Layer 8 of a small transformer language model trained on English Wikipedia (11 layers, counted from 0, width 64). Numbers have three digits each and are written without spaces.
Take only the direct path to the model's output, skipping the later layers: a vector added to the residual stream pushes a token's score in proportion to its dot product with that token's output vector.

Output vectors of the tokens that the questions are about. A number n stands for (n - 500) times 0.0041.
"esh": 572554508305576479336364390629642329646285469500552638557492569464380334443417630455515733555453573355561651216219360532662548336640437629596642615396551545449470424349331544349374608335505370
" Kumar": 493539400412637536477330383500582529579332492478581659506511561546514476369408687280512520532322538497458582460313445460681661353593556581682563441391551550284511463434314555372375448450853497
"Representing": 617469496418460426399284351393371453698300778526625590558282288418295254495369731374676660711733249433558734513260300625485537555554362519659428613674504448500542485542557470573355444427633294
" medalist": 494547444537572520443432311381301570620354639733629625603476486289276256365317539679601454382728530473278473335273504458343775328611403768513593597652500595648544381377401471337199488562546337
" largest": 583545263496500549306602337322704493673495783517617696685427391376488496535608559618680476416538300561317706401430492747615533380259561593642675320558593751178651562553425449427368343336488280
" poster": 590647432557695379319328534355624349781453620509520464656372197360444588296509679281630750608486236737446429382443349665450535429084504770630702624305491613421678393438349379359254553646764589
"onia": 503525275448562462420244492382446543399290547782688758549532432378402403408664254404488485351492553493260615619327486419413381358462385692516613733287658536425567576284310367496324592540561351
" attention": 445496492647593432244370500385408351474475497708694493477500233416386434329555433489642514710300286621403584489405500628596565236507172609523536582557434489374386617447320370475484412410883327
"friendly": 528660605542445373377337543560519556503303471735489589512421303359465373467652566401651575624507428590211533490336394613475530371356322489500517614563411483397635680580491521349253549325642332
"mond": 513795519232520292582424563420474432478286662569539528549497588259487471376598512610509707500426331389556486573311409584403586487616359598709517454215436653715598662385466345562544626405546531
" Succeed": 524461271386550289402283445199662340693374687489623746350306562558555143140670546232696717426531520317292794203407239814352721544547469582361751372519526478261636889500241537444524556630712678
"indicating": 463487452500516415491650457512419239460205504567500608610289286311527392426602348509653488766438433437321333394289349504507691207581540655504863385530376585469352571448506408512196191420547253
"called": 199770057722414481464658507692464336637227451870486728452314193486248237422481380399679693760416492577320550233208291249978478253307437428767651288247344313254950660165215374569042369413865362
"reaching": 464592323657449429540449417422315409371234524687496644533337462212568478405531422493622420559443423430307521511410361453533496380496399556591602271323374574352360682327500639347157427504458476
"\n": 610301492431549540512524664246263399565598674394678554651500623631606236572380472364482661426448523361707335462492551398293327628625529467433564441641593408403435266591469648665554676677479594
"°": 571379376607576650529722308434646578494405653697459403420374425526661426412452626413594426480424554381711532555458552553573378611388545567532688410531370411536352627446582480413519320191563403
"====": 420409565713649532442583347388383602355413606516487500656436395363489353398327627773569264400689434219556504650301481631651375610472477451611614511242298533670519620372500747590288504512762273
" Prize": 551354571471596362346464507462654625681400470450613586619452446446215425378477637223520540446609394488479602518364458759382687442573422555663470589516588547234656638560327461541508456323728337
"qualified": 398483319635306488444537508418316579745307662717500300514357411310157316400545598488612485625649411530321690427319410611647618378410515474496457511445409650462620476379532709302363413317625515
" Affairs": 480560623454451500369276292308625572513394437409782580716455535369419156069585516302591475575418332452482543412359486434517417376644525500567550517289384500443517864473408462406508618554694500
" ==": 567459377591475564437716589511712356500386407391607631666283541319500395458478750564544529455630360278458500666295588692566436559458411594528778640543327571662365547424226543474289677619544277
"whose": 424676616338595413522560445452530402514290496631473465692276585174470476278450574563607496736296409544305341479176286500387576405480547509534839511455391587239366589427533602399338187504598387
" this": 319510531696494413511653424500418269612522622643467561449451426432537616453500596653542588869562533444461547584380410396661493465532513707510592543382346513291388770399397583478364446567580513
"Born": 589389515228487354470393529483361512473299578482696648774437520523516489388405744273604520585535400474565547404359554664418492529418342458533598717340472529590666620447438504500244453514740627
" reputation": 456533576447555312252391421530551402518457554636618533450474257493377410418490533578641349588544282631415579391439509683615640358382268652554613609475558553485494745447341270543420503415771261
"related": 354400646451519327362467492407515343517299496699526615612373245388333238392697411264617579564453397280465334367361514627575543388368363448570610566540245577330460611468339496307254315318477485
" certification": 461396310619645371411532268378405478604398452439765463445436193052399392449646541443600529665470319439365533391589520620543406505525257623527552516508504697353280411473413474385209226404874125
" Records": 528353368652642408544563454272462555500382409442753644614523449423411483186592482256492584677383441711427487438521432512357645532606312537684414625534440614409386541433459466548410352445645377
" Europe": 356442267659532339612428414422362512473510553494579461557455346363508419381505478462553484520633560592553601471405516390534506578399283617503458678513489418350503703461422364322462435480553420
" Preced": 387505249430594278445525491362707587817376530647591469433305479564461440239702559227661413500320460700298661584292334707586791548348553626452450382282532276157329712529351574640535583444650575

Output weights of attention head 1. The head adds the sum of these rows, row i times number i of z. A number n stands for (n - 500) times 0.0023.
o0: 544447570381511242598424522613396428546461460590534593589603513600557362539526602509361542598460443611457460311410484648441606339566419525379532641420415458509431498597431490481395547378475475
o1: 572437460587332496510644315534514443398372420666613476481290339389497328443569334575683431438595520352323347459319576474292502498362507602365443529734468553600473471592521467283411528512366445
o2: 678607524395778512399511641678651548518448260402474545570455612618639686514433689490481438427759371666477513479488462594427429552469561585582623459604525601387615526654408545388434475596636512
o3: 416394524664513551609690414597318513362256676685507444619360529620522385456500449687640484496232648433446337495384526421410411490511557472568634363516253450664373556476422624395442568586393620
o4: 552533270448574620519299422520419420379454079281565738702630458422480548633666277585392491419541694571400418400502601424405265512597305406594531685668350365826387649629547496464456420474442427
o5: 308566489556430640529541739676526556592528675524490416382663587511384622430455537563502495512363589410534541562646373540627623523507583541533326541446378410421373506544540568519584319479499493
o6: 492513413369663650523438439409511597535519606377514492544427606378587498499526340334478580450438581600688396563441439243494467568562567511514457382572633514447493394505574457519662511650569454
o7: 539517454524770477403569553500503575519464422498404473608385537597501570530504595563478412465779347559688372420530586494470558531381647502421452535532444532600608272507511403555660414547522400
o8: 442450427539474385683383584291379462391438738474469537592507572607427452437384547533382611621401546267532400421406579429542482433563488370529538596315379460626428680224503604602505457492374503
o9: 417499408606378535480629591503496483545683558524601426506431423574548429461433544672683451529676320520422452463589597442483487592428547614233485519633345407546458462468492384489509480534479448
o10: 536533548477508469465547515465673526586558566619493413403447461511434409254421727510485546520446470424392471488516572697537563388366478550388463545227440528414693448376534404488620506494536589
o11: 178705360484609519509480491637509473756670319629451536448634629531676545320588403517395543593354584912485526534587375223547566405575555754526500637404389393437413397622389386442689440520489522
o12: 558491440448591431459436514423595453553749483497490583618464539681531682686449648442539441607770279549603550487564519586567634528489677521484577499650534458489597416476508356605512435391477446
o13: 367551439584336471559434535330360453537508453427597535459624395477500427499477371597561459564428557421513465357504577354573476525616398389431461654420255424688430588447495524614412500419445458
o14: 359480508479427565695585458565516528421390539645530424446495563373339469452525411558509512420107725338283318497340497532452545449486441588562521586412421441506324620464472524381583370534424597
o15: 427431520606295478463563486496371456424546667703635488384575369555452409665557421638636380517554499401507629561572671677609529485483468538411427516676426337697360543472595373604439508323492504
o16: 300647399665540515480402588460452516590606244439489539416572482579678627426528331623493527514528586751387658546601454203528333545584469622633553570555354432513393642578380509423536479549441641
o17: 415590339454293444541434485387418496537757498510692537411363444538428544596449459520747352545606409508403455558577548480497613521492608617456615432725604396581494621425493340363543329389434559
o18: 602479545421617390427417335491520370479534498659547488653395463715529527500499576522573469597616355573405478467452590602485493403437517531493638564478510570458678551536383467440489619404468520
o19: 575477518593617514373438554391464527352527501442647570424448371641550681570391495568745442449861413380657842625650639584641235517426468454732430418745625494481533732399539504603514487508465581
o20: 636629562535436634404591426455638482444554565449372424466326535377660439531406539368501506545637458591554586541386431295473621590478548445574592179565661608450673399488587603373349566626552517
o21: 530528561376670522502452397408473630497337520418440479569402696499541479451501510362522465392433588606617392495484392416478568544563655410670443459406603661500618428567485589400571461587567562
o22: 434528389429570498714562566596433489400461489424475425540588617519585603510511385530354597414376725587490399398500437378435437623525533515482384539644385484549314494670490537476486294588409514
o23: 850572440398546461400407468188629513433462333315491623536437407339519357511398563396421447402795245362545487430380604555408469536403435391389550479519635584509763597373584453498327545484558431
o24: 355535575609363451558611443702400449528480433657342504543512481618671490596632425564520462578195551654458575489490405361518477555515579482561605322608459521458278474590303524480398576427486526
o25: 396424542578489570620596549469339613391379863511518401540410649551419463488432493546602532493345617317579394594505486419539521543521645415590410417414406507547399516379580662507594408600448549
o26: 582648491380632477325416498564633485581561374530357432470411450540475573450603486391439492428549455732502558579648482566519424493351524548570418425529716594406632312615430370411671460503607494
o27: 416504400534479526621702417432430593443528516697492471610349746504632308550386663696639414476650410521591413462504642496492628414437674503436608416411508399559499547271519436519543385522346627
o28: 524350774503467356366658484568563541656493521633643402415335298507312562498550643501710280454682319344449488551447573843489645499440508571428403666523625604402486395607452496488513597468651441
o29: 424453608516504565413604439506365605483469605503570429524455552567559489570558445505691370397502537493719567600640546539615507617545620440550336499597515575561439450624549532594511513492560543
o30: 554438561431440605305579452725634522589348391634507459412507432401438577777577540505643301408590441511443504464460436771426637510346514586431484370719712519462648312642493434500520546373583441
o31: 250412476566408662600708404729360604635376775768596414466404610478459400469497475527721494601017634531465392604491323444447748399474631616534518266455395384492368327503474572404637407528391615

Each question shows a token from some text and the vector z that the head gathered there. A number n stands for (n - 500) times 0.011.

"ap": 542627521541577379449574540499546204494484462578219411601510463454403723379499481483652516633392
Which of these tokens does it push down most? " this"

"o": 566585425501431681361578666568629389583526645627317620513401327413509527339595408555705428566531
Which two tokens does it push up most, strongest first? "qualified", "related"

" Ste": 676492454529563547323441682414487439577568584580441582629485314452530420530513469346575404431464
Which two tokens does it push up most, strongest first? "related", " attention"

" ": 388606459896508507426584545701289324495478576826590646403739492360592314838764351725468717530758
Pushed up most: "°"

" Dur": 396429473632583559421295593471280377390600488530674490371745536359467439631585322327440519404508
Which of these tokens does it push down most? " poster"

" she": 473477454635390552381378597475488386412460576549468424392487542366468523610579316505472451433566
Which of these tokens does it push down most? " poster"

",": 472475532597588402570437544353450532407440584371521496526420589598535527570497568535319423389531
Pushed up most: "whose"

" and": 574661383542571292445489497579476449521586461629489628580437528419420665561364492577480443561469
Pushed up most: " medalist"

"s": 535578469476645367493494472479442487509545475552528515558505467478528623530350535440487516495358
Which of these tokens does it push down most? " Preced"

" single": 488460467460491625462504639463548453479465593430436419384410496421633488419540472441424362397420
Pushed up most: "mond"

" a": 592564570416639500391475490540507544555589528464590512544399414406538561474312393429575401535350
Which of these tokens does it push down most? "°"

"ac": 535478614486528388491460408424461512550403494413480545577433625489471596596337552570460377624524
Which two tokens does it push up most, strongest first? " poster", " largest"

" times": 537614355449550465396331642398542291471464645552298550495549414330369664349453374475552289595489
Which two tokens does it push up most, strongest first? "related", "Representing"

" provided": 649522320423527513349376545569586570434644600607508516509382342259461499519295483457545355541443
Pushed up most: " attention"

"-": 516789457456658381520585430638484464496511584557360597526350467350529632395371537525520348670446
Pushed up most: " medalist"

" exhibit": 467665416586368610223483568621625387554496682668377757538539481394324457466609370790707450679685
Pushed up most: "qualified"

" She": 533441443489289572500397598334574496474376635468382420578482522553463374510594495519559493478600
Which two tokens does it push up most, strongest first? " Preced", "whose"

"\n": 458457405461295450648516574347434428554439415418331341498495716593485572504575456480489541473544
Which of these tokens does it push down most? " attention"

" C": 529541464659557378587365618327461571360464704343551532497310571707544486587592456618335397341669
Which two tokens does it push up most, strongest first? "whose", "reaching"

"hor": 647662436663719246385425538491410369542559509616415582602314557428447649672393394638368385583550
Pushed up most: "indicating"

"am": 498612306490645441554559495496514565428652525592489449418347520413537591505402498444382470474479
Pushed up most: "onia"

".": 589497433531460413440413550396493446453485536477447432541437521460463505557456465456536427519523
Pushed up most: "related"

"ong": 389567471691593463541329573364384436350511666400533511455450656595548544658597413581301451419642
Which two tokens does it push up most, strongest first? "reaching", "whose"

"d": 518348501590428662425507572569568565507509508532520486477465483396577369580578459547398483436611
Which two tokens does it push up most, strongest first? " this", "called"

"ing": 574607289403496283487473472590561576539629389683557723593495477377303705518267623537508413555453
Pushed up most: " reputation"

" Bill": 528429513513405529514432670359683426451371629268355364530353518542554543395536526429397249443514
Which of these tokens does it push down most? " reputation"

"'": 444427466546364486500497642384500433492445567450430494530536587571440471510646492567504491357507
Pushed up most: "===="

" Gu": 383593475719615439559307550354353450334509676388556520455427680613556552701584419571271450425670
Pushed up most: "reaching"

"3": 487374476434406494530397533452497374525386502511369409434447597420446564478485416419511417517427
Which of these tokens does it push down most? " Europe"

" live": 527643312462605370469403467474510514447646500582542519505441522388425611562330471426531469483430
Which of these tokens does it push down most? " Kumar"

"zy": 503570520543596331552523479559396426506486405536520449530562556366562531563435539402442478465368
Pushed up most: " =="

"ized": 606674653411381420371597218628594548619324447617396569645489550294429558536209633573742410867476
Which of these tokens does it push down most? "\n"

" wound": 426604241426437551454336470634606597421624528644628732438474544340417546491402566538394382511574
Pushed up most: "called"

" \"": 491458434464471653446510667474538439475477585464411412357404501394640487435558448468419372401426
Pushed up most: "mond"

"9": 509503478552575540362392584529425505483566540528659512458568497362624407562492352465427470332443
Pushed up most: " this"

"β": 424616326467565352582550433581501579499618370648628581468545604408438658539346614516355466508439
Pushed up most: " Europe"

"y": 508607362546630357534472504533381499545587459664523590515509543375487582610392486506358470489472
Pushed up most: "indicating"

" of": 600440627687215555319554579487693604544315502456513456604414599538414338560619448740495406431666
Which of these tokens does it push down most? " certification"

" one": 516693424531590453425440488509441342562540559579357647495372602440459654493427392567513404695572
Which of these tokens does it push down most? " Kumar"

"ers": 553534464638553407539377626341468544396478686382529541522340526663542475579580461571380398359634
Which two tokens does it push up most, strongest first? "whose", "reaching"